Layer 6 of a small transformer language model trained on English Wikipedia (11 layers, counted from 0, width 128).
A neuron adds its activation times its output weights to the MLP's output. To switch it off is to set its activation to zero at one token and run the rest of the model.
A neuron's activation on a vector x is ReLU(gate . x + bias) times (in . x + bias), where the dot is the dot product.

Input weights of the MLP neurons that the questions are about. A number n stands for (n - 500) times 0.002.
n1 gate (bias -0.332): 446 351 631 539 390 514 348 288 482 610 423 366 450 456 424 740 390 474 701 500 541 584 368 584 511 493 415 602 529 583 442 470 520 456 726 310 548 450 535 548 535 638 441 646 561 622 639 575 514 453 543 472 488 718 381 680 574 384 550 310 691 583 740 541 283 665 547 414 338 470 455 613 332 474 392 451 561 454 486 330 466 616 421 539 276 756 600 356 417 515 504 398 589 418 658 531 496 532 436 475 609 535 606 304 381 622 139 534 672 489 486 297 496 774 606 558 755 602 391 335 486 424 527 732 485 621 448 504
n6 gate (bias -0.301): 604 600 586 490 593 371 640 517 523 493 525 540 651 741 442 486 456 319 494 476 434 455 697 497 444 551 731 608 226 717 442 624 560 521 345 451 577 513 610 524 549 565 538 560 554 650 472 581 592 524 533 513 626 366 652 493 412 582 221 542 399 390 550 584 564 602 642 453 399 340 190 609 574 538 460 477 604 357 510 544 838 426 346 381 432 481 590 454 436 662 603 437 454 517 439 490 420 631 578 422 678 669 622 450 567 458 483 636 467 451 484 487 507 408 328 313 423 493 466 318 639 442 304 538 669 422 388 535
n174 gate (bias -0.497): 432 291 577 578 567 496 464 434 598 545 512 522 290 337 656 519 427 379 551 527 567 153 575 376 302 535 539 397 469 477 684 629 579 593 364 704 543 279 549 612 678 396 523 492 329 636 742 524 511 454 812 617 581 583 399 591 571 455 552 405 751 496 504 579 511 482 622 688 500 634 478 420 561 531 241 593 572 339 253 431 580 666 534 489 523 489 616 437 625 640 492 433 578 707 442 566 539 333 327 519 493 266 619 620 246 356 437 418 463 531 525 511 437 379 481 507 468 223 523 311 553 449 276 386 744 790 602 408
n175 gate (bias -0.038): 444 427 556 400 552 628 444 729 559 368 417 383 414 601 394 644 329 544 534 755 515 428 455 572 431 575 471 473 436 606 363 581 600 460 500 507 657 486 750 665 569 778 421 542 342 595 546 409 380 489 479 585 567 518 494 714 671 586 500 594 673 305 300 837 327 431 525 455 530 618 432 404 322 602 302 514 465 427 341 712 618 383 532 424 528 365 462 678 472 298 453 383 330 350 490 425 569 757 549 528 380 680 470 490 286 551 347 444 421 511 490 354 315 513 604 503 504 582 599 443 465 497 356 484 399 690 467 426
n189 gate (bias -0.271): 598 607 403 466 559 651 707 653 725 410 286 527 574 336 408 418 450 547 322 407 648 596 455 526 682 596 367 694 440 651 515 401 497 575 465 540 634 452 442 439 387 511 400 434 535 480 694 627 765 240 718 473 500 555 394 521 585 456 390 389 525 416 615 660 535 531 497 327 399 474 605 711 690 438 329 452 228 614 627 763 330 300 430 531 518 534 538 473 416 411 521 342 589 340 440 652 543 535 360 609 480 530 447 438 577 414 522 677 497 496 617 521 429 598 557 337 460 468 514 383 549 352 377 451 286 630 406 493
n244 gate (bias -0.372): 838 561 581 565 439 452 464 419 507 319 507 612 607 429 387 507 353 532 487 288 489 560 476 280 524 384 408 621 397 437 556 557 464 592 445 511 575 469 395 412 628 689 779 630 455 684 659 518 547 715 651 219 529 384 468 455 655 497 231 477 611 735 400 543 451 574 562 462 555 596 423 347 352 575 522 395 438 581 570 608 655 536 462 321 233 327 579 413 410 479 563 622 469 363 705 520 425 603 423 528 536 590 391 456 438 308 429 646 578 371 596 548 473 584 532 576 507 535 323 472 472 480 513 458 486 648 238 500
n272 gate (bias -0.280): 493 592 554 514 426 592 709 558 578 366 365 542 672 482 317 397 405 567 286 489 530 485 454 748 373 179 471 559 455 410 523 553 625 250 414 545 325 614 737 434 430 242 687 656 478 510 456 511 517 601 692 521 588 474 530 489 523 546 578 486 450 335 532 504 403 706 658 425 450 597 347 431 589 548 500 542 543 698 517 309 572 578 546 595 464 714 401 811 607 272 379 285 528 311 339 590 500 633 670 407 402 562 428 759 557 352 456 571 472 511 541 393 601 379 416 425 530 395 493 544 345 345 500 456 606 630 526 477
n319 gate (bias -0.346): 475 471 508 607 321 450 551 279 590 353 473 454 577 303 586 385 482 489 668 667 755 308 468 463 343 629 745 627 474 398 578 480 490 392 268 455 665 428 539 663 528 544 381 730 808 556 647 428 518 478 611 581 566 720 517 590 486 557 700 514 482 264 366 545 474 458 743 482 473 375 511 526 331 391 642 667 558 362 326 394 549 451 446 450 529 441 486 709 511 195 607 464 607 385 337 598 295 409 362 696 452 643 438 400 569 556 414 592 457 462 420 615 341 411 289 424 557 563 536 411 595 354 569 497 352 652 372 458
n1 in (bias -0.067): 767 284 413 348 416 408 489 401 488 392 675 393 332 566 485 271 492 483 277 670 416 475 540 568 344 356 167 271 500 451 369 403 863 359 480 597 408 540 544 587 666 594 488 480 658 461 572 588 346 667 263 535 569 644 500 419 659 563 572 368 398 636 480 542 529 634 390 504 534 587 394 443 299 555 688 770 553 526 772 618 519 432 585 540 630 473 412 366 747 471 475 560 396 363 713 590 383 698 224 411 726 535 338 500 451 321 291 523 500 328 558 673 449 774 525 515 492 253 386 678 496 609 384 693 599 576 626 389
n6 in (bias 0.054): 245 594 739 441 395 503 457 428 465 570 706 434 655 268 442 435 532 617 480 543 669 352 356 669 528 637 591 483 634 507 649 510 353 471 355 397 584 525 514 504 282 364 261 339 670 342 533 275 652 543 440 596 583 500 454 390 394 639 622 541 383 578 472 518 603 659 333 595 380 586 531 457 382 383 516 552 504 378 408 443 527 511 737 486 610 763 521 562 670 398 482 368 744 345 429 630 562 507 757 457 604 555 365 637 525 402 339 530 289 694 480 623 383 580 424 361 485 346 432 471 457 507 645 576 388 441 482 556
n174 in (bias -0.022): 364 597 540 408 329 643 633 471 486 505 465 739 365 510 303 495 571 287 640 500 422 787 175 772 468 681 775 624 390 372 546 220 615 385 702 656 563 625 505 289 537 172 654 649 279 454 306 559 692 651 612 455 615 495 668 200 513 684 296 604 448 618 463 422 741 523 378 617 650 233 368 685 370 252 871 528 664 304 495 557 132 299 598 381 429 581 481 605 472 486 572 362 542 617 343 709 582 617 596 533 589 423 500 778 645 403 432 690 472 432 275 570 546 654 677 554 495 262 457 538 387 640 165 658 356 513 232 426
n175 in (bias -0.042): 395 298 380 418 576 550 443 679 417 532 503 472 667 418 526 260 464 573 611 556 570 536 386 401 626 347 362 463 436 468 559 462 313 648 372 424 599 557 642 582 478 370 618 430 717 429 545 603 497 568 538 515 602 533 524 443 596 513 623 304 494 396 529 280 474 528 561 462 185 664 472 581 512 566 398 509 455 428 540 468 405 647 535 628 471 478 313 403 720 487 490 578 591 675 769 615 681 494 512 420 491 491 454 465 612 546 464 476 550 596 362 310 556 383 366 515 807 464 429 484 461 392 527 557 389 551 453 453
n189 in (bias 0.116): 577 556 604 388 583 382 450 449 547 642 687 628 646 503 558 438 673 448 445 596 438 626 682 296 566 490 404 366 560 466 402 463 342 610 433 490 607 503 203 380 749 432 572 540 520 442 484 611 510 362 546 273 586 504 540 457 591 641 457 417 530 496 593 340 544 520 513 746 616 491 425 557 577 399 579 382 433 451 510 480 580 577 493 346 476 465 533 591 597 654 619 599 372 567 551 319 459 493 431 513 396 336 669 467 560 252 438 727 392 538 259 364 370 443 309 487 413 531 503 497 463 629 612 632 733 410 483 254
n244 in (bias 0.044): 634 665 568 445 621 489 535 504 485 323 564 390 381 508 459 649 670 392 723 713 650 394 577 510 291 557 393 529 577 650 480 586 651 443 519 465 554 699 394 371 697 560 294 205 507 547 402 651 402 414 526 442 532 597 736 507 618 558 518 368 493 383 608 585 627 286 358 633 476 528 778 564 642 523 551 431 474 372 546 369 411 275 678 471 470 794 224 714 441 523 466 350 401 444 418 367 757 292 621 474 620 601 393 552 623 684 423 542 358 604 411 563 518 643 473 479 438 549 620 363 440 471 528 660 355 320 457 391
n272 in (bias 0.040): 570 533 792 605 405 453 483 387 485 529 532 486 709 587 557 492 620 679 564 364 500 271 463 666 609 421 455 403 547 359 815 531 573 742 375 347 462 544 460 598 511 481 481 445 555 342 490 254 371 389 690 586 606 573 466 625 252 525 617 550 344 465 555 538 626 468 330 548 566 493 346 548 335 741 534 453 537 443 514 682 535 546 456 522 300 635 558 370 555 246 545 370 620 548 521 504 561 589 421 363 507 400 373 624 297 413 561 972 551 534 539 390 543 517 252 571 465 575 552 805 392 574 496 407 534 600 262 438
n319 in (bias 0.032): 540 591 290 728 472 598 440 651 556 618 556 547 342 668 398 668 476 310 423 283 351 431 516 534 465 598 627 617 688 568 228 786 651 525 588 707 525 563 468 328 617 314 496 405 292 446 654 338 391 512 318 485 466 600 478 468 500 375 536 381 283 475 321 533 601 434 180 567 305 578 612 387 672 413 482 520 340 319 611 392 443 529 516 394 592 592 757 512 312 729 659 586 299 540 626 705 607 352 612 195 549 304 599 449 552 360 401 515 308 372 466 856 500 354 594 443 604 382 520 622 448 631 431 556 435 411 691 613

Output weights of the MLP neurons that the questions are about. A number n stands for (n - 500) times 0.0022.
n1: 609 303 555 807 631 316 463 552 381 505 531 532 601 282 495 644 672 343 560 582 438 529 667 22 308 172 358 514 488 578 316 400 561 534 331 429 323 555 424 414 452 595 408 364 302 374 541 592 636 897 455 534 730 482 763 411 488 397 354 427 452 780 500 241 517 387 769 504 432 237 728 387 693 485 473 619 437 384 469 557 538 239 275 716 392 330 143 690 460 218 421 719 426 727 456 705 452 561 406 495 589 277 643 398 400 245 546 475 743 719 495 855 571 475 539 780 547 510 389 585 836 387 559 521 421 739 859 524
n6: 493 408 537 553 563 617 513 496 575 545 819 504 389 439 520 323 478 467 279 335 488 619 511 572 272 821 525 650 444 443 609 589 209 236 780 426 561 417 566 405 574 660 571 504 351 453 612 452 588 554 470 571 744 417 462 410 156 364 81 458 389 489 282 551 539 605 496 335 548 558 491 369 638 642 536 358 611 395 511 434 490 591 684 652 489 599 668 453 678 386 403 261 572 611 520 651 548 539 661 405 408 338 358 759 399 512 549 674 419 529 342 684 587 680 500 360 591 617 281 624 718 592 544 595 420 309 326 279
n174: 341 589 468 480 337 551 590 474 715 848 659 622 447 745 480 676 347 279 325 285 438 504 575 346 550 495 500 387 679 516 500 445 226 495 344 438 547 810 842 742 352 254 597 749 436 437 386 613 566 590 472 437 721 225 307 624 500 428 363 676 588 472 469 178 343 786 591 466 412 542 489 726 500 669 696 527 28 597 469 439 474 321 613 279 414 471 446 465 391 558 692 473 603 551 649 590 199 580 444 509 640 678 337 573 873 505 643 212 465 602 670 711 359 370 413 541 416 184 480 504 293 660 368 659 551 646 130 438
n175: 561 504 398 727 411 306 532 497 435 414 504 575 361 500 579 463 541 483 552 376 575 469 479 158 483 257 571 613 669 639 400 346 412 654 457 304 374 400 547 681 418 549 607 504 485 489 476 569 507 315 284 381 551 507 426 557 535 497 617 387 823 549 759 475 484 426 486 535 624 570 767 464 671 646 667 318 605 263 540 532 468 609 491 401 287 467 551 540 515 532 595 623 603 470 259 571 715 578 265 525 398 307 439 540 468 730 615 549 493 359 338 368 553 508 674 422 388 696 481 540 635 447 384 439 426 539 637 382
n189: 404 441 532 442 602 486 736 507 632 622 500 550 500 678 277 475 451 620 600 468 764 435 609 320 286 555 534 540 477 442 310 432 351 397 455 611 522 554 658 547 515 524 583 533 546 561 447 523 452 530 354 530 492 614 684 573 383 236 64 259 507 705 386 474 497 642 329 614 454 320 616 656 326 333 577 378 511 223 330 393 633 212 522 554 496 508 446 625 481 657 313 429 419 547 773 430 561 356 537 580 409 372 679 538 440 478 699 567 411 500 712 602 461 512 496 528 489 469 212 563 507 504 656 376 650 541 761 715
n244: 726 258 742 714 466 374 575 529 481 322 381 519 540 442 334 793 634 507 325 382 413 441 415 559 697 442 396 531 686 486 286 284 583 512 478 607 694 239 601 688 381 334 565 523 590 403 682 337 340 425 487 440 362 717 321 670 682 728 667 429 529 566 409 368 496 340 682 422 658 632 491 475 344 512 430 496 602 420 489 476 698 512 490 447 459 387 886 485 426 277 511 690 561 542 510 583 516 406 473 299 473 558 436 480 548 194 373 660 595 276 546 470 529 463 636 583 419 594 328 478 802 582 406 464 477 457 403 535
n272: 526 345 434 416 503 806 697 412 441 574 479 398 354 486 452 602 570 613 574 197 565 503 436 549 758 461 573 565 542 666 537 452 314 630 536 297 579 660 725 646 350 435 526 234 472 422 544 328 386 389 431 609 484 368 185 335 346 627 929 510 621 647 179 527 651 393 456 698 465 689 599 581 544 536 453 544 449 297 550 732 393 578 558 599 504 535 449 575 488 376 596 367 631 165 481 399 516 611 269 504 515 668 302 547 650 576 403 561 468 401 296 406 529 427 481 726 387 576 578 464 593 587 416 555 606 361 373 496
n319: 546 261 584 610 564 551 338 431 598 483 786 744 569 593 430 659 496 396 466 462 809 573 474 566 606 445 604 731 500 446 206 525 480 387 616 760 764 513 266 430 279 165 666 469 518 451 377 585 452 487 511 263 459 463 443 378 570 558 559 580 561 600 597 402 347 372 572 464 793 544 426 677 679 542 467 683 601 404 372 264 389 590 418 450 567 712 555 603 463 602 598 716 555 477 489 579 140 474 478 444 448 518 202 523 407 688 745 218 367 160 325 321 711 653 317 420 945 454 533 322 231 439 374 667 561 370 580 487

Each question names a token from some text and the token that comes next. It shows the vector x that enters the MLP there. A number n stands for (n - 500) times 0.0068.

Then comes g, the gradient of the next token's log-probability with respect to the MLP's output, scaled to length 1. A neuron's effect is roughly proportional to its activation times (output weights . g). A number n stands for (n - 500) times 0.00075.

"==", then "History"
x: 384 554 381 628 504 371 614 537 430 528 473 461 534 564 579 292 470 327 638 561 495 483 405 585 728 539 416 488 488 463 508 577 396 487 616 638 420 510 279 506 688 413 475 585 488 597 630 383 476 708 598 598 518 550 460 426 561 347 339 504 433 497 338 509 507 671 396 462 567 564 731 623 282 409 401 748 470 609 547 425 495 604 631 501 406 516 298 617 390 630 520 400 523 628 560 529 431 486 481 400 474 441 517 635 642 458 409 585 393 651 380 416 611 417 494 267 585 443 574 265 565 598 419 426 354 534 513 459
g: 523 617 307 621 572 466 394 417 290 519 508 508 333 703 469 409 337 637 549 612 419 674 587 499 456 390 700 471 308 680 439 558 495 530 476 428 362 487 356 570 545 327 527 528 500 421 287 451 455 404 375 460 769 675 240 604 443 464 546 788 546 354 454 449 693 537 586 608 462 551 453 650 562 434 655 600 231 540 327 499 420 615 466 663 584 648 420 188 565 550 611 554 404 523 492 561 553 393 427 594 477 471 474 411 784 345 525 432 584 715 367 530 549 703 455 374 424 502 563 641 291 564 366 485 429 670 498 463
Which neuron, switched off, lowers the next token's probability most? n174

" |", then " I"
x: 507 601 409 582 439 484 462 638 450 446 515 528 444 692 335 480 502 363 596 658 685 557 393 665 545 722 572 468 583 490 486 459 381 518 539 499 435 488 397 510 479 575 522 486 497 413 330 406 367 539 534 390 536 403 561 363 476 266 236 369 697 476 555 525 422 624 385 473 649 464 596 468 520 491 413 543 497 843 438 556 297 556 549 631 522 452 408 766 427 508 377 518 459 461 439 433 504 484 446 474 509 611 541 348 597 561 401 541 494 637 567 502 684 382 470 521 532 481 466 519 546 510 436 433 366 649 513 478
g: 677 349 651 724 626 217 482 430 468 422 606 623 707 605 410 353 505 556 469 629 672 485 513 480 371 434 632 470 534 543 472 450 492 470 335 550 563 485 585 547 240 459 500 478 482 573 363 634 503 521 435 498 678 600 307 616 279 597 574 573 732 589 701 391 567 120 371 504 574 681 766 403 543 384 468 562 469 604 516 497 392 504 368 415 502 322 548 344 513 319 375 375 529 613 494 517 439 464 422 679 279 640 618 531 475 497 624 433 597 570 437 528 366 374 545 578 368 279 652 405 387 366 410 600 477 683 574 628
Which neuron, switched off, raises the next token's probability most? n175

" of", then " the"
x: 613 535 423 591 299 470 585 515 556 538 577 495 528 623 564 455 513 478 546 367 583 542 321 451 469 536 536 578 521 708 480 512 385 472 451 556 485 554 533 402 448 459 473 600 504 448 384 448 337 624 800 428 428 429 536 401 289 365 183 635 533 415 452 552 530 658 465 468 510 505 700 393 456 540 425 520 547 865 644 570 347 473 501 519 497 379 432 445 551 514 462 563 462 438 675 483 438 540 396 401 494 603 489 379 482 545 575 574 471 552 509 471 514 421 527 459 621 443 462 597 470 570 558 414 469 685 455 482
g: 577 688 564 531 397 635 501 453 496 529 582 527 488 597 570 568 477 626 369 232 536 649 426 411 286 202 568 445 490 565 430 532 601 373 391 546 523 562 613 472 561 218 527 548 614 367 548 520 347 525 715 671 346 426 629 476 466 490 530 574 402 498 413 541 494 674 463 597 440 441 567 470 215 711 634 502 368 537 506 604 480 572 519 542 612 342 359 456 771 411 517 411 482 368 649 935 460 361 506 402 508 418 632 467 606 282 485 338 474 394 637 315 397 413 563 368 666 444 408 534 571 661 624 320 356 633 516 610
Which neuron, switched off, raises the next token's probability most? n244

" and", then " obtain"
x: 565 525 428 508 453 390 501 488 503 403 571 599 438 499 528 531 466 356 552 421 521 541 467 747 618 471 443 428 428 425 522 349 477 414 516 550 424 331 511 533 569 495 519 447 600 503 687 478 594 609 550 439 548 513 548 325 372 606 213 500 656 474 525 612 434 634 453 482 567 378 731 351 418 470 624 569 461 811 412 670 347 541 468 527 511 524 294 460 718 454 475 500 365 532 592 630 544 508 410 674 489 421 584 409 488 553 540 419 533 684 476 388 552 340 461 523 510 477 395 603 480 601 525 426 402 612 396 421
g: 535 545 672 657 366 581 434 564 547 513 611 462 582 475 618 270 173 711 324 477 233 500 448 517 272 288 317 365 380 606 509 411 477 496 577 507 584 692 450 539 379 558 595 454 457 709 700 565 500 359 632 637 545 738 416 479 428 506 572 413 501 488 320 463 469 457 385 511 685 638 437 757 253 558 608 532 490 595 543 351 424 349 266 447 500 488 538 432 496 568 502 620 574 673 520 636 591 382 477 337 495 606 574 401 393 412 458 474 597 587 588 546 582 698 481 509 159 494 494 514 334 377 603 575 444 636 514 667
Which neuron, switched off, raises the next token's probability most? n244

"cent", then "ennial"
x: 610 600 589 538 388 571 471 561 490 513 549 342 540 709 532 435 552 420 614 414 511 511 623 679 533 415 544 405 503 464 422 365 658 578 486 526 476 623 354 464 413 347 520 372 268 607 657 377 428 543 468 586 396 608 394 202 483 611 270 556 517 447 563 630 456 571 411 454 532 586 655 429 493 512 486 575 695 468 491 622 414 566 505 640 437 611 309 443 469 524 425 213 417 580 579 696 454 526 483 421 513 730 420 622 565 540 531 556 472 590 557 367 584 335 461 408 589 426 491 573 589 438 410 436 499 403 361 590
g: 457 547 432 516 581 607 352 443 513 732 527 432 573 464 395 544 611 452 243 464 549 494 405 562 679 618 520 513 458 592 389 465 393 585 440 541 292 407 463 628 300 320 422 465 540 499 518 373 397 755 156 505 631 553 406 462 604 505 569 341 525 618 552 499 498 506 659 139 568 526 286 541 366 369 310 388 493 498 701 527 566 529 653 635 607 632 570 637 627 400 441 335 553 566 393 389 758 416 439 572 506 589 461 351 817 407 451 659 752 525 598 519 583 463 454 584 666 506 505 555 363 450 429 656 540 436 397 289
Which neuron, switched off, lowers the next token's probability most? n272

" |", then " MF"
x: 566 547 484 534 387 477 487 600 509 507 451 422 475 513 428 494 536 370 571 633 656 502 518 560 577 719 435 464 566 461 555 494 547 484 600 547 465 410 550 517 472 443 465 514 391 382 379 310 400 628 536 465 493 497 526 378 430 454 248 497 510 431 535 553 492 600 253 454 539 541 716 585 483 418 494 607 422 858 671 514 341 476 572 545 655 549 380 698 414 534 319 519 443 484 337 514 522 462 465 558 549 546 548 382 515 591 407 417 476 656 578 449 572 434 485 313 593 597 496 551 583 372 501 400 390 570 483 493
g: 442 584 285 437 366 740 440 516 507 442 297 470 304 389 652 544 548 380 609 530 416 329 385 616 287 409 223 615 652 474 515 449 682 552 641 493 540 598 639 453 483 577 425 430 458 503 594 267 458 383 515 292 301 529 671 528 733 525 664 419 308 518 535 598 559 670 670 606 480 455 541 608 432 567 578 485 468 397 651 376 439 544 469 426 534 573 417 765 525 623 539 518 309 349 506 552 303 239 580 255 588 556 620 565 457 581 396 315 565 638 515 526 540 497 420 566 300 757 444 414 525 589 551 676 540 568 454 669
Which neuron, switched off, lowers the next token's probability most? n189

"s", then " moment"
x: 531 467 550 575 499 513 319 549 421 611 504 468 502 647 405 508 620 498 621 463 548 390 451 684 624 338 514 544 595 493 518 497 382 384 477 533 523 513 453 533 408 655 538 550 626 510 468 351 520 655 628 338 508 420 473 504 499 455 197 598 597 585 512 661 493 685 367 622 592 536 507 383 486 519 322 527 540 511 441 552 312 543 598 420 707 294 278 689 516 535 476 441 486 485 645 636 473 379 385 468 734 430 519 328 531 540 483 357 538 528 710 453 557 542 521 305 639 513 340 502 537 428 422 460 510 503 529 451
g: 553 500 299 325 524 594 322 310 667 325 644 464 631 514 689 511 673 541 482 512 433 513 524 419 520 589 518 347 470 447 506 581 92 620 660 374 430 547 599 497 582 537 468 550 349 322 656 794 585 307 489 577 443 591 474 606 486 371 315 461 322 526 638 255 467 462 447 544 443 409 672 498 612 442 379 447 534 657 780 398 517 460 425 549 634 390 502 557 613 602 577 566 495 240 679 487 328 622 551 711 425 532 471 451 718 453 387 638 299 643 446 411 506 415 464 600 499 626 485 368 464 479 631 508 435 319 534 626
Which neuron, switched off, lowers the next token's probability most? n244

"==", then "Com"
x: 385 577 434 679 543 368 603 495 476 493 512 513 500 498 598 270 412 313 712 567 460 468 412 541 715 533 437 507 508 443 506 574 418 455 592 543 421 453 310 463 665 386 438 567 523 551 621 377 473 636 575 638 546 556 500 428 602 371 327 549 457 532 360 467 501 633 343 486 504 546 720 666 304 467 401 731 468 603 549 413 491 570 594 534 453 581 298 658 367 703 544 450 506 631 561 577 496 469 539 351 500 427 409 622 637 456 444 609 466 685 367 454 540 430 470 251 553 485 548 228 517 553 459 467 317 563 503 472
g: 391 573 477 477 567 372 443 629 267 578 630 516 546 675 494 416 571 536 478 570 375 491 469 554 399 258 416 620 513 525 423 597 596 600 506 450 570 538 554 300 633 382 366 276 532 432 425 538 493 488 350 412 605 279 474 486 565 482 647 519 333 432 487 514 338 335 570 438 828 696 397 264 341 540 756 557 567 309 771 443 430 579 455 380 565 752 630 388 453 649 499 518 363 545 477 549 348 549 317 521 515 529 400 661 502 547 329 445 615 526 490 456 801 636 354 584 831 682 548 463 431 537 570 400 415 531 555 417
Which neuron, switched off, raises the next token's probability most? n174

"vers", then "a"
x: 523 660 474 524 589 338 365 468 364 508 598 416 526 739 355 553 589 395 573 434 688 430 550 673 590 446 400 370 572 426 426 453 630 438 347 406 504 729 547 466 508 456 538 465 352 626 501 501 471 440 515 451 414 470 517 523 328 482 343 555 540 474 560 654 482 620 455 659 668 523 527 335 463 633 485 687 575 607 335 603 398 450 436 507 618 516 518 658 528 509 511 376 446 404 352 520 526 298 379 407 641 754 482 397 587 631 470 591 623 725 505 478 589 276 339 317 578 418 498 573 308 522 327 357 477 546 583 544
g: 483 411 450 569 580 538 355 489 462 550 440 488 607 419 475 522 466 459 527 528 201 694 644 564 431 471 679 423 346 548 544 564 788 474 631 540 556 449 347 498 439 525 660 623 647 452 430 730 461 312 785 263 559 284 473 575 517 451 540 522 525 212 425 274 444 589 417 521 763 400 508 423 436 598 540 557 344 562 426 596 255 625 521 334 469 670 532 465 587 462 557 519 245 683 685 223 474 655 488 411 285 624 597 576 388 586 470 587 767 490 367 466 502 508 445 454 444 407 596 526 384 461 634 620 441 585 473 435
Which neuron, switched off, lowers the next token's probability most? n175

"9", then " years"
x: 541 570 421 556 272 401 603 589 491 490 550 488 447 559 554 512 624 441 508 575 577 494 534 821 583 615 466 579 464 482 453 346 618 431 571 549 597 510 461 455 532 441 430 479 448 687 402 466 416 587 635 397 327 703 586 253 604 493 230 574 425 449 358 649 423 776 300 489 524 377 542 482 261 495 594 599 552 462 551 673 562 400 503 608 662 534 467 408 606 550 470 384 374 485 484 602 385 341 599 491 553 610 438 469 511 529 424 400 555 437 408 268 623 328 580 425 601 421 600 555 549 645 570 467 391 376 430 542
g: 338 511 455 265 463 684 616 426 681 338 397 623 478 452 351 580 419 651 613 381 473 496 597 470 356 485 848 466 472 533 663 477 488 583 550 517 418 598 174 578 457 414 421 452 536 562 387 721 270 503 618 644 408 568 501 405 511 450 378 622 576 567 615 605 402 483 377 547 610 461 641 464 508 441 401 419 543 489 523 175 530 482 339 689 559 396 512 476 576 353 574 508 575 454 619 409 339 656 386 563 615 495 439 681 415 683 318 546 202 599 470 556 443 727 476 671 607 359 404 577 550 289 570 448 453 417 684 670
Which neuron, switched off, lowers the next token's probability most? n175

"ed", then " a"
x: 607 661 516 612 543 558 614 346 578 505 590 543 555 550 398 587 486 495 548 445 505 526 396 358 490 497 522 414 521 435 576 531 232 501 537 669 520 562 439 487 558 555 494 514 470 600 601 233 393 474 689 538 282 427 516 500 401 390 146 649 668 480 489 585 317 680 516 520 471 584 515 467 376 555 422 568 435 701 446 570 438 494 583 624 498 496 297 467 520 498 492 378 415 446 607 548 487 612 319 570 486 431 745 435 534 490 543 412 539 477 420 428 482 358 429 384 491 664 466 483 489 577 574 580 500 421 516 590
g: 620 517 419 299 481 572 674 469 338 492 602 539 260 586 526 443 448 636 312 551 379 484 516 334 746 637 573 416 694 481 332 451 590 276 428 542 632 420 305 546 295 440 576 698 594 521 464 364 432 625 476 459 491 376 634 545 435 562 579 574 681 595 401 679 400 571 522 691 353 425 438 527 350 465 686 565 448 538 523 518 337 482 681 482 546 280 558 384 603 605 482 505 454 402 334 655 413 392 374 759 179 492 462 495 504 499 781 544 459 552 502 541 485 414 404 675 730 360 449 658 434 470 547 509 437 668 634 310
Which neuron, switched off, lowers the next token's probability most? n244

" they", then " are"
x: 533 528 585 548 462 456 264 546 622 446 546 466 440 625 596 543 556 430 633 671 557 436 386 655 689 425 465 482 487 549 446 422 250 472 350 582 609 506 433 552 563 528 391 564 554 604 512 371 463 422 612 484 455 490 667 534 386 510 258 528 476 620 339 557 482 614 421 545 475 338 602 556 496 494 382 650 418 737 477 612 330 451 590 325 601 409 294 616 612 517 603 395 307 418 270 447 411 428 501 517 461 569 517 460 587 382 404 576 568 796 545 468 568 425 501 660 511 469 451 559 405 499 519 476 483 637 551 375
g: 524 444 457 373 638 448 701 478 517 504 314 437 560 636 538 563 525 360 510 694 446 566 362 469 321 272 290 881 437 451 558 342 801 469 405 421 458 418 553 536 583 589 553 624 508 397 446 457 545 296 551 501 465 568 675 631 635 419 526 667 700 641 667 597 569 711 406 668 520 408 365 323 573 374 379 304 462 453 564 596 454 462 465 397 646 591 486 601 575 340 366 335 593 484 350 491 430 471 574 217 639 542 547 477 345 421 666 509 330 446 597 380 407 639 553 330 626 473 393 686 509 485 425 579 608 599 536 328
Which neuron, switched off, lowers the next token's probability most? n319

"al", then " Ra"
x: 303 581 407 389 455 614 544 618 414 383 633 556 535 797 229 523 354 410 502 356 584 549 501 766 485 461 458 485 754 608 482 318 353 611 491 486 464 560 383 490 509 392 493 480 577 537 471 501 499 417 600 440 492 643 618 404 469 401 274 550 637 560 456 613 436 550 379 566 505 425 666 491 624 471 227 499 448 492 483 543 429 389 588 505 496 371 468 459 594 557 490 521 503 404 719 545 442 541 271 511 413 447 485 448 582 523 593 595 457 551 493 392 538 228 477 423 622 635 437 631 616 601 680 595 673 417 543 378
g: 515 572 566 610 445 607 450 690 576 463 412 642 440 316 415 316 603 526 586 580 645 815 325 546 453 561 603 273 518 361 407 542 474 495 506 528 475 485 466 407 765 439 334 653 515 582 569 540 730 610 281 575 612 334 478 366 271 323 492 388 730 429 618 515 478 414 468 464 551 449 479 528 770 472 560 483 595 701 589 492 525 489 552 646 425 328 537 669 309 530 512 423 686 570 547 452 308 533 340 729 517 283 492 415 654 467 567 530 526 627 337 552 489 383 387 341 486 542 276 411 402 239 689 386 480 494 514 546
Which neuron, switched off, lowers the next token's probability most? n189

"9", then "7"
x: 588 534 370 544 464 352 632 309 533 504 535 520 463 499 508 483 540 438 502 555 603 441 398 623 726 590 492 316 504 511 530 586 723 536 519 658 613 564 382 379 602 421 339 550 341 620 497 317 424 657 522 559 338 622 595 339 592 529 374 557 427 455 329 590 257 736 236 658 687 414 641 464 507 483 476 571 556 641 577 542 531 305 573 536 715 516 317 531 468 468 438 542 467 344 500 478 469 468 571 414 433 583 562 416 539 556 511 312 491 697 470 344 611 430 496 242 493 600 469 572 376 587 581 455 375 479 479 606
g: 632 489 216 618 648 504 584 567 413 446 523 405 622 248 347 676 404 588 545 548 294 552 675 592 603 462 465 556 424 454 630 334 375 551 373 767 447 410 452 446 543 506 539 407 725 580 548 478 350 550 223 312 402 506 489 506 558 552 516 532 355 563 508 521 332 711 476 483 547 424 655 394 653 614 499 369 480 458 585 503 446 488 335 394 489 612 492 547 480 590 554 505 475 628 509 582 567 295 348 290 455 358 509 726 739 478 608 581 583 438 498 373 377 793 698 608 445 712 540 671 295 385 424 551 526 534 255 378
Which neuron, switched off, raises the next token's probability most? n175